Layer 6 of a small transformer language model trained on English Wikipedia (10 layers, counted from 0, width 128).
A neuron's activation on a vector x is GELU(gate . x) times (in . x), where the dot is the dot product.

Input weights of the MLP neurons that the questions are about. A number n stands for (n - 500) times 0.0005.
n44 gate: 760 277 469 616 492 599 256 384 388 548 674 533 372 577 469 352 614 417 591 321 462 572 591 500 350 457 512 488 579 504 254 768 573 621 630 512 416 556 423 298 517 639 434 558 615 529 574 369 327 381 413 546 456 442 535 586 127 319 776 470 590 481 431 389 313 451 578 394 433 702 288 386 465 658 387 626 429 590 75 432 392 791 504 694 550 488 524 496 531 707 545 528 210 484 479 680 390 438 492 605 420 812 658 463 533 642 693 637 593 570 647 496 512 614 648 488 329 550 409 492 395 728 516 645 527 489 289 479
n64 gate: 585 591 601 468 328 701 694 585 722 397 641 310 594 545 475 519 817 705 626 712 511 559 566 652 668 428 405 453 728 415 358 475 643 342 422 336 670 541 432 452 452 644 389 453 496 511 420 445 420 567 452 486 437 315 389 326 375 485 356 490 445 643 589 578 688 489 424 464 545 543 467 627 551 442 586 436 343 504 561 399 443 496 518 350 698 526 592 409 507 493 279 660 478 507 332 512 576 591 637 518 504 649 573 546 689 583 575 465 605 360 310 671 518 449 262 631 558 223 304 177 663 637 655 376 574 419 511 762
n85 gate: 553 624 405 563 429 556 632 325 649 577 527 538 393 446 398 431 446 428 756 602 333 699 753 434 645 287 463 433 440 707 548 331 475 555 594 328 620 417 488 516 417 431 555 295 469 500 258 573 663 384 403 473 325 175 394 444 283 436 579 436 544 623 775 324 282 500 620 532 312 290 590 376 440 404 362 773 378 544 563 730 465 613 544 582 602 611 609 466 340 574 662 390 258 668 659 235 305 560 585 539 512 488 364 437 442 355 284 373 196 630 586 374 468 440 488 680 669 247 608 706 437 276 553 422 605 478 376 413
n111 gate: 500 479 379 500 500 475 500 617 468 464 432 550 483 429 348 785 691 569 625 527 312 522 446 528 563 472 563 634 504 365 539 541 645 479 398 633 584 564 496 504 183 565 583 596 363 470 326 569 549 636 507 465 540 652 617 482 565 489 256 568 242 400 518 332 552 422 475 407 503 326 624 479 482 450 667 355 607 665 489 311 200 437 637 596 554 803 533 500 450 594 729 651 662 195 391 496 698 593 642 504 576 357 607 515 493 626 433 333 659 486 578 610 532 604 423 550 333 530 376 371 382 739 464 695 542 480 226 657
n124 gate: 544 237 399 558 608 427 493 466 565 487 452 560 686 415 464 668 618 360 531 591 516 574 580 513 681 194 534 575 443 349 599 681 490 379 603 639 654 394 545 440 518 620 722 471 568 569 562 503 524 358 566 561 709 444 624 543 340 602 485 463 474 405 341 397 667 582 487 437 534 461 507 519 517 775 480 579 538 434 354 535 704 361 527 510 585 677 383 491 576 606 424 443 669 568 559 391 545 507 430 738 279 574 567 552 411 647 487 294 639 598 331 634 454 586 321 622 640 483 427 378 510 478 540 381 625 629 415 367
n44 in: 435 386 433 479 406 500 632 405 358 513 406 455 374 584 605 478 533 428 428 491 628 578 393 682 446 374 972 584 611 699 517 202 522 340 616 325 446 460 392 543 820 478 343 416 616 747 331 341 732 436 440 603 639 361 332 95 694 304 435 536 525 386 625 496 632 381 644 542 813 470 556 221 462 538 412 729 675 275 370 626 642 384 221 382 473 443 414 610 466 517 656 604 552 853 388 464 535 492 549 370 405 574 532 464 557 724 408 518 574 550 655 574 593 730 539 905 500 527 553 563 361 652 560 368 285 512 566 351
n64 in: 594 783 527 598 355 604 523 383 459 481 288 663 526 563 610 414 404 655 319 630 548 239 554 493 530 594 707 542 685 282 687 636 381 430 706 608 399 406 608 260 684 411 436 402 586 412 500 593 347 488 407 359 570 589 266 614 573 577 673 370 473 386 504 616 418 456 401 489 449 462 746 630 538 400 545 429 401 401 287 397 300 399 458 599 377 650 407 430 596 601 618 327 339 681 548 283 524 557 496 292 337 461 419 612 341 218 470 358 354 451 440 137 439 312 422 512 374 682 408 662 412 500 469 668 507 667 468 747
n85 in: 347 380 426 651 316 421 763 644 512 538 730 602 552 625 332 665 512 429 714 509 387 538 617 532 251 303 444 422 534 403 450 748 444 419 342 546 395 688 415 433 255 597 618 401 516 366 239 500 443 442 655 516 665 509 385 541 516 529 646 402 716 336 463 386 318 242 554 550 676 455 597 432 446 788 451 582 253 799 649 755 243 573 479 410 451 367 884 440 342 601 404 504 491 202 242 456 539 306 307 525 466 487 368 435 453 629 332 619 350 541 329 352 599 475 508 475 478 386 612 732 446 275 361 423 557 554 637 772
n111 in: 476 292 460 626 454 395 404 467 559 820 633 615 565 425 330 712 419 449 471 254 535 378 769 594 425 630 384 476 532 577 620 562 388 408 516 568 496 576 570 358 513 261 727 377 551 521 699 714 437 647 581 737 353 445 480 325 542 620 298 718 484 415 543 746 633 454 444 281 402 472 467 365 576 592 456 575 289 304 588 634 362 578 738 397 363 322 403 258 664 496 512 598 319 541 437 586 625 627 682 630 337 725 695 324 400 417 401 449 389 579 252 492 345 600 623 648 882 568 392 546 293 639 492 434 551 333 579 456
n124 in: 423 618 162 369 508 482 550 511 496 707 524 431 418 563 436 573 337 420 583 473 524 456 327 556 500 500 545 507 692 354 378 327 351 393 370 568 437 449 665 496 480 271 670 390 486 470 706 659 278 690 449 434 529 394 358 486 223 611 445 554 575 469 401 430 434 415 389 554 784 265 562 712 475 583 536 805 462 622 458 621 698 458 554 437 481 770 493 500 435 563 514 629 625 331 296 500 709 504 649 574 413 657 393 410 448 545 486 466 360 330 426 610 397 604 302 432 675 542 590 436 414 510 547 273 556 607 448 524

Each question shows a token from some text and the vector x that enters the MLP there. A number n stands for (n - 500) times 0.0093.

" \"T": 392 493 541 383 588 422 486 505 616 445 534 393 455 419 665 574 443 597 483 569 651 544 357 463 557 391 725 574 584 508 458 572 600 509 456 376 552 635 640 651 468 465 210 543 625 527 749 585 453 566 589 479 586 584 360 475 527 589 593 565 600 551 502 465 475 543 432 411 483 409 461 597 532 379 386 400 443 666 417 531 605 409 734 590 582 514 450 564 564 466 614 341 572 360 483 490 682 501 469 504 593 517 235 521 313 407 401 151 669 504 555 421 564 437 411 480 732 272 357 438 411 562 479 398 535 522 485 417
The most active neuron and its activation: n124, at about 0.53

" among": 482 612 617 451 641 317 496 376 581 767 467 345 492 467 555 580 475 407 241 687 588 474 509 363 450 451 497 614 392 526 365 579 517 575 627 486 479 719 558 656 471 489 315 454 650 527 506 448 445 732 470 517 653 461 429 350 583 591 749 438 474 396 438 438 492 342 701 417 616 192 355 431 403 303 330 377 412 458 489 487 613 471 458 463 588 411 457 363 441 479 527 420 519 408 417 555 520 569 569 468 499 556 507 450 452 563 403 517 574 495 567 513 548 550 400 372 559 377 705 623 483 561 442 426 434 627 461 347
Which of these neurons fires most? n64

"ue": 316 563 445 557 582 398 460 288 459 415 684 479 420 733 558 471 580 630 383 632 472 258 450 483 671 528 625 374 397 457 382 473 544 522 589 491 512 498 565 548 255 491 592 594 499 651 781 442 487 500 564 370 547 599 444 321 519 550 655 454 557 536 389 516 514 503 664 564 508 586 408 615 500 363 494 518 447 543 513 672 534 549 666 568 515 473 505 571 465 503 653 443 448 414 504 595 597 416 478 410 370 642 315 489 416 298 414 338 426 451 527 436 656 432 365 355 730 325 384 497 495 491 465 536 462 588 481 492
The three highest activations, in order: n44, n111, n85

"utt": 447 343 481 426 528 366 520 332 509 512 524 289 471 640 364 622 538 505 377 518 575 366 363 404 486 412 630 486 492 597 395 523 523 571 547 381 368 505 553 721 350 654 408 532 477 723 579 606 638 591 647 625 415 514 477 462 574 561 462 608 648 551 454 290 733 552 583 474 503 439 503 581 492 452 388 520 488 562 513 461 546 590 710 489 606 158 452 518 373 499 479 349 531 629 191 515 621 473 483 514 333 591 496 436 287 450 414 455 298 718 377 446 406 445 673 481 488 473 475 361 382 563 696 449 558 601 548 347
The two highest activations, in order: n64, n124

"um": 388 452 522 482 403 408 591 523 403 579 566 364 499 554 330 659 427 451 344 560 481 565 468 449 399 365 597 416 422 486 453 459 607 460 478 365 289 536 450 519 403 447 330 713 593 677 553 550 635 515 762 360 476 712 491 510 573 487 502 465 568 545 379 350 632 490 492 519 536 494 459 638 590 332 250 489 437 678 583 500 577 528 812 521 647 431 545 585 261 588 503 619 686 695 380 589 622 491 522 414 527 548 416 430 355 453 581 473 259 469 516 378 466 433 579 578 500 189 440 390 577 567 558 605 504 571 419 383
Which of these neurons fires most? n85

"\n": 545 366 646 454 454 432 575 589 465 389 564 351 613 558 502 539 442 670 317 593 593 278 406 560 577 422 493 514 546 573 350 577 462 567 608 498 521 561 630 461 600 446 467 512 631 605 785 498 506 750 484 474 539 577 376 482 598 598 674 657 465 289 602 325 430 503 613 492 567 376 401 573 467 341 274 420 537 537 549 458 568 522 375 527 524 295 593 568 456 604 687 638 403 555 594 554 708 478 443 440 468 451 354 519 398 457 402 361 502 373 519 441 600 235 411 555 513 310 425 509 334 470 372 398 552 547 450 510
Which of these neurons fires most? n111

" |": 434 454 501 402 312 342 587 472 517 417 569 460 448 495 554 426 603 555 303 568 446 460 162 567 456 373 621 566 388 594 405 544 502 436 454 454 497 528 479 561 410 494 222 391 560 698 732 594 462 625 672 494 478 597 434 475 561 640 656 523 452 408 526 521 524 591 563 558 571 476 300 526 445 419 343 462 443 533 475 562 493 438 581 451 581 567 568 715 538 538 573 427 559 413 566 503 567 511 463 417 440 519 353 538 539 200 475 247 512 550 524 556 592 511 413 495 275 366 330 445 500 543 410 383 490 490 459 253
The most active neuron and its activation: n85, at about 0.12

"|": 603 343 641 389 354 356 522 481 549 385 579 348 806 459 408 666 690 568 339 569 546 378 370 449 552 334 603 592 444 496 194 490 495 564 490 461 627 592 524 556 609 335 254 420 562 652 695 519 467 599 522 468 423 651 388 322 476 449 669 513 457 380 609 327 528 546 577 712 542 446 301 500 560 457 427 443 527 555 445 573 522 504 404 523 473 404 529 702 439 435 586 462 409 609 561 451 638 493 377 422 540 600 411 566 550 378 413 376 552 264 540 522 521 435 359 498 516 359 409 431 415 436 472 346 509 502 418 381
The three highest activations, in order: n111, n85, n124

" Rice": 385 540 590 612 530 311 589 565 550 658 502 350 565 549 262 750 498 469 247 572 519 415 490 556 534 485 788 581 495 553 425 444 434 498 580 491 467 543 555 709 308 402 619 586 518 623 568 553 508 649 715 460 397 662 541 445 517 573 601 471 479 502 548 437 591 508 708 324 508 211 475 561 523 313 389 365 398 448 413 546 478 506 706 486 675 643 644 393 308 643 635 701 690 507 328 407 600 529 611 390 458 472 574 503 436 458 458 352 513 538 484 478 438 593 450 647 600 383 474 535 311 561 451 413 512 493 461 410
The most active neuron and its activation: n111, at about 4.1

".": 592 402 589 357 523 506 490 506 583 431 592 540 382 492 398 513 542 606 242 592 409 409 426 472 473 420 570 544 483 538 568 613 484 582 607 482 487 454 675 550 224 629 441 266 503 554 654 495 332 509 457 588 574 550 363 425 574 577 616 464 525 500 424 341 563 526 637 698 559 523 174 503 465 354 257 404 383 548 579 452 472 542 495 382 657 330 567 523 640 465 522 327 565 280 563 545 561 369 439 570 355 538 432 515 451 461 616 297 403 622 661 476 580 427 594 381 637 334 454 546 419 534 331 491 509 432 433 204
Which of these neurons fires most? n64

" number": 458 446 522 337 418 476 542 315 546 544 676 334 516 372 364 559 657 498 288 505 562 438 536 478 552 355 535 475 496 512 434 561 703 620 647 388 510 474 503 512 514 347 444 607 623 693 793 516 579 739 344 516 674 573 583 653 660 557 700 547 550 585 473 333 469 532 660 597 490 405 398 493 322 407 425 290 473 518 495 449 641 495 285 419 506 424 340 605 488 467 692 460 504 566 458 503 601 546 435 454 439 553 530 499 510 484 490 395 509 484 564 623 519 422 519 511 653 432 383 506 510 341 464 392 616 495 357 281
The most active neuron and its activation: n64, at about 0.094

"er(s)": 378 424 497 396 669 336 526 462 514 518 655 418 854 553 466 628 618 662 367 630 482 503 595 279 705 380 521 662 536 455 423 565 506 477 772 504 593 564 534 691 409 529 562 543 574 435 576 491 557 615 643 447 457 781 336 470 545 431 649 451 473 597 494 414 524 634 655 417 446 276 314 502 529 451 477 448 448 470 583 543 336 475 374 689 647 486 610 493 393 594 610 609 422 425 698 454 509 445 411 557 488 429 661 609 371 415 444 486 394 557 639 458 495 566 509 514 548 360 385 532 409 551 465 480 600 549 585 475
Which of these neurons fires most? n85

"ances,": 415 503 614 436 697 570 592 560 424 456 668 370 541 547 430 822 511 649 459 501 595 527 517 336 521 446 471 453 433 591 559 509 594 503 575 462 435 522 565 488 643 426 450 567 604 586 630 504 495 560 596 539 525 738 371 556 590 569 852 533 519 510 430 393 470 473 568 533 520 311 394 550 295 458 406 369 436 441 343 586 644 649 327 373 578 451 567 605 507 451 577 638 326 562 540 640 665 533 426 540 527 500 553 552 565 467 420 351 619 619 426 542 673 474 581 261 408 394 428 469 488 390 519 461 421 530 498 481
The two highest activations, in order: n111, n64

" played": 400 478 604 544 633 375 506 488 633 454 628 285 524 467 288 567 561 509 378 620 761 477 413 453 541 448 475 627 417 439 443 478 556 593 605 510 581 497 524 515 526 532 451 545 593 443 784 482 511 732 564 382 432 709 392 469 484 574 852 639 474 383 523 510 534 518 676 376 568 369 569 533 322 411 358 466 464 480 275 421 573 431 435 371 576 356 444 481 505 425 654 531 508 559 412 448 646 532 363 464 432 554 476 497 626 445 510 411 560 545 523 471 567 472 319 473 480 331 443 466 424 457 551 515 469 510 506 597
The three highest activations, in order: n64, n85, n124

"al": 335 540 475 367 484 433 665 565 491 463 584 309 638 720 587 521 499 411 243 656 478 277 457 521 606 426 470 507 357 506 406 593 509 484 662 449 471 534 645 594 132 458 613 520 477 609 379 469 629 579 568 437 507 630 331 528 506 542 714 429 455 571 379 564 417 427 761 567 543 667 416 688 421 341 382 510 441 436 482 460 504 540 657 483 580 446 632 431 447 603 499 529 568 632 592 575 574 458 458 411 378 577 515 438 526 508 594 300 436 471 539 506 368 541 450 528 533 369 565 440 477 651 457 502 467 632 421 382
Which of these neurons fires most? n111

"ama": 352 475 537 453 546 293 717 702 504 556 417 403 494 609 307 629 544 435 199 531 472 561 357 485 460 441 509 575 519 654 455 535 671 463 448 502 464 566 497 601 363 453 632 600 621 685 578 554 519 742 621 349 456 774 452 477 521 574 581 472 397 494 615 364 634 582 533 398 441 258 504 632 395 330 293 542 602 634 429 504 551 540 635 346 546 570 693 457 358 547 546 629 724 702 407 609 704 400 498 411 613 622 543 468 474 463 599 398 419 630 445 364 391 506 496 612 435 363 549 487 477 535 525 518 446 477 578 339
The two highest activations, in order: n111, n64

"ky": 551 494 661 473 612 402 594 632 446 465 430 340 519 509 375 682 423 433 249 504 523 419 451 494 428 415 535 551 366 450 451 657 534 636 484 500 492 594 451 632 404 497 621 441 609 575 499 553 582 761 546 466 429 621 463 389 531 536 601 425 447 619 498 316 610 637 595 539 468 189 433 690 371 236 445 485 467 531 285 510 543 573 510 298 600 593 570 486 492 398 447 584 547 529 177 515 469 572 554 407 565 650 361 584 461 428 616 342 521 524 569 384 554 378 621 523 627 319 721 558 440 635 687 568 518 519 599 339
The most active neuron and its activation: n44, at about 0.013

":": 452 507 519 249 441 407 388 116 615 385 606 433 463 537 409 327 477 573 794 657 568 396 520 370 451 500 606 607 399 595 460 416 481 444 574 599 428 449 532 464 308 670 415 545 597 422 590 616 433 675 579 515 651 678 351 521 557 584 632 481 489 476 443 370 525 471 691 527 559 435 264 471 504 459 322 348 456 577 488 464 556 516 501 504 583 627 542 574 456 425 426 354 469 490 575 494 578 448 491 621 382 561 343 527 392 301 453 411 424 667 632 513 763 358 554 384 565 353 444 457 418 393 378 354 482 563 476 307
The two highest activations, in order: n85, n111

" ": 620 521 657 543 596 249 478 504 491 377 555 241 464 500 493 663 508 582 345 708 479 489 607 515 534 251 636 475 612 473 440 403 505 505 614 412 398 489 480 593 502 542 399 491 487 730 680 505 497 587 577 471 464 649 259 480 485 601 606 460 434 440 514 369 513 703 384 499 487 369 430 657 585 403 395 463 466 532 447 488 510 419 495 497 597 368 638 520 485 450 638 558 493 362 583 643 526 478 429 420 619 523 381 443 300 435 611 230 498 384 511 326 645 637 411 651 674 478 577 489 377 299 383 458 615 528 367 294
The two highest activations, in order: n124, n111

" 84": 461 626 523 411 557 346 689 408 478 425 595 430 669 614 455 463 483 397 518 602 695 479 593 572 427 445 624 458 478 603 517 352 574 625 635 495 409 467 552 462 567 664 734 600 503 618 709 312 549 639 713 551 522 698 409 514 617 612 755 598 515 497 556 460 579 581 530 501 554 339 418 587 573 462 488 493 458 371 401 557 575 427 434 446 554 651 556 537 628 559 509 476 427 478 271 668 627 521 513 604 490 398 584 538 644 528 557 335 611 369 511 538 493 411 406 415 614 543 502 721 261 559 418 518 435 583 505 340
The two highest activations, in order: n124, n85

" in": 218 396 641 545 637 502 503 528 468 550 660 429 563 563 516 532 493 271 307 522 603 380 596 496 590 357 607 494 467 530 361 528 461 540 599 443 529 669 591 416 422 394 460 504 581 444 527 385 546 689 435 515 481 547 279 386 559 622 837 590 481 330 431 515 499 481 694 565 531 555 445 590 366 456 455 383 491 456 473 436 691 577 329 368 645 376 399 530 527 522 630 447 557 664 507 609 631 596 473 637 283 477 344 524 543 603 482 315 539 478 533 463 547 504 525 443 345 288 420 474 489 438 468 399 539 497 354 325
Which of these neurons fires most? n44

" T": 453 455 567 444 568 437 591 492 551 491 607 270 495 517 646 455 440 572 326 648 682 592 755 580 571 503 670 461 525 459 512 496 504 607 540 331 521 379 633 538 489 556 358 610 550 694 718 474 565 542 542 388 530 502 406 598 586 490 601 541 575 558 412 469 542 511 591 506 506 388 542 627 516 331 418 370 461 481 517 503 630 351 652 427 570 521 550 531 487 416 562 544 594 568 615 554 607 432 355 474 522 570 91 537 326 477 579 258 514 555 400 398 519 448 521 487 744 324 269 449 318 528 518 507 447 564 430 408
Which of these neurons fires most? n64

" Mas": 331 312 636 449 629 224 439 474 458 297 677 400 584 577 526 655 569 537 545 681 575 447 634 447 585 611 598 606 509 401 560 421 528 544 485 453 485 426 569 543 442 567 509 581 540 679 618 581 557 632 636 421 509 469 362 624 618 539 624 510 510 653 470 540 607 447 640 584 481 453 465 709 465 458 355 414 524 624 379 611 684 398 426 566 560 490 523 481 431 531 683 563 530 536 416 446 554 474 424 405 648 594 394 553 443 514 618 255 250 487 451 376 561 498 664 450 785 446 445 336 425 495 421 360 503 440 398 235
The most active neuron and its activation: n124, at about 0.31

" appear": 423 403 709 474 498 443 469 523 582 584 622 330 602 424 403 510 504 538 389 574 787 513 448 544 639 408 618 486 353 588 489 458 492 686 591 442 570 531 500 546 513 601 680 578 552 501 608 369 467 582 639 478 728 789 277 470 556 629 724 669 528 499 561 457 515 390 581 312 586 404 590 597 325 422 475 311 449 518 429 586 606 561 359 364 616 515 297 526 245 440 628 506 405 454 543 490 468 377 514 505 292 564 591 537 630 507 598 416 535 462 448 601 559 474 457 467 598 330 382 431 422 411 411 498 389 529 477 290
Which of these neurons fires most? n85

"h": 452 589 569 477 663 493 544 479 556 516 509 412 656 448 532 363 607 405 317 655 679 308 720 578 527 447 623 530 528 497 350 414 568 416 488 528 453 666 422 587 208 403 495 503 429 509 520 533 641 652 777 397 302 614 428 383 598 614 568 490 542 615 499 712 398 529 597 510 530 556 445 665 468 460 323 664 457 343 654 564 506 371 727 277 672 519 501 512 280 570 500 569 558 573 456 363 505 680 396 503 614 636 341 410 454 465 489 511 391 364 578 473 550 377 615 533 478 365 605 461 405 531 481 487 459 648 491 395
Which of these neurons fires most? n85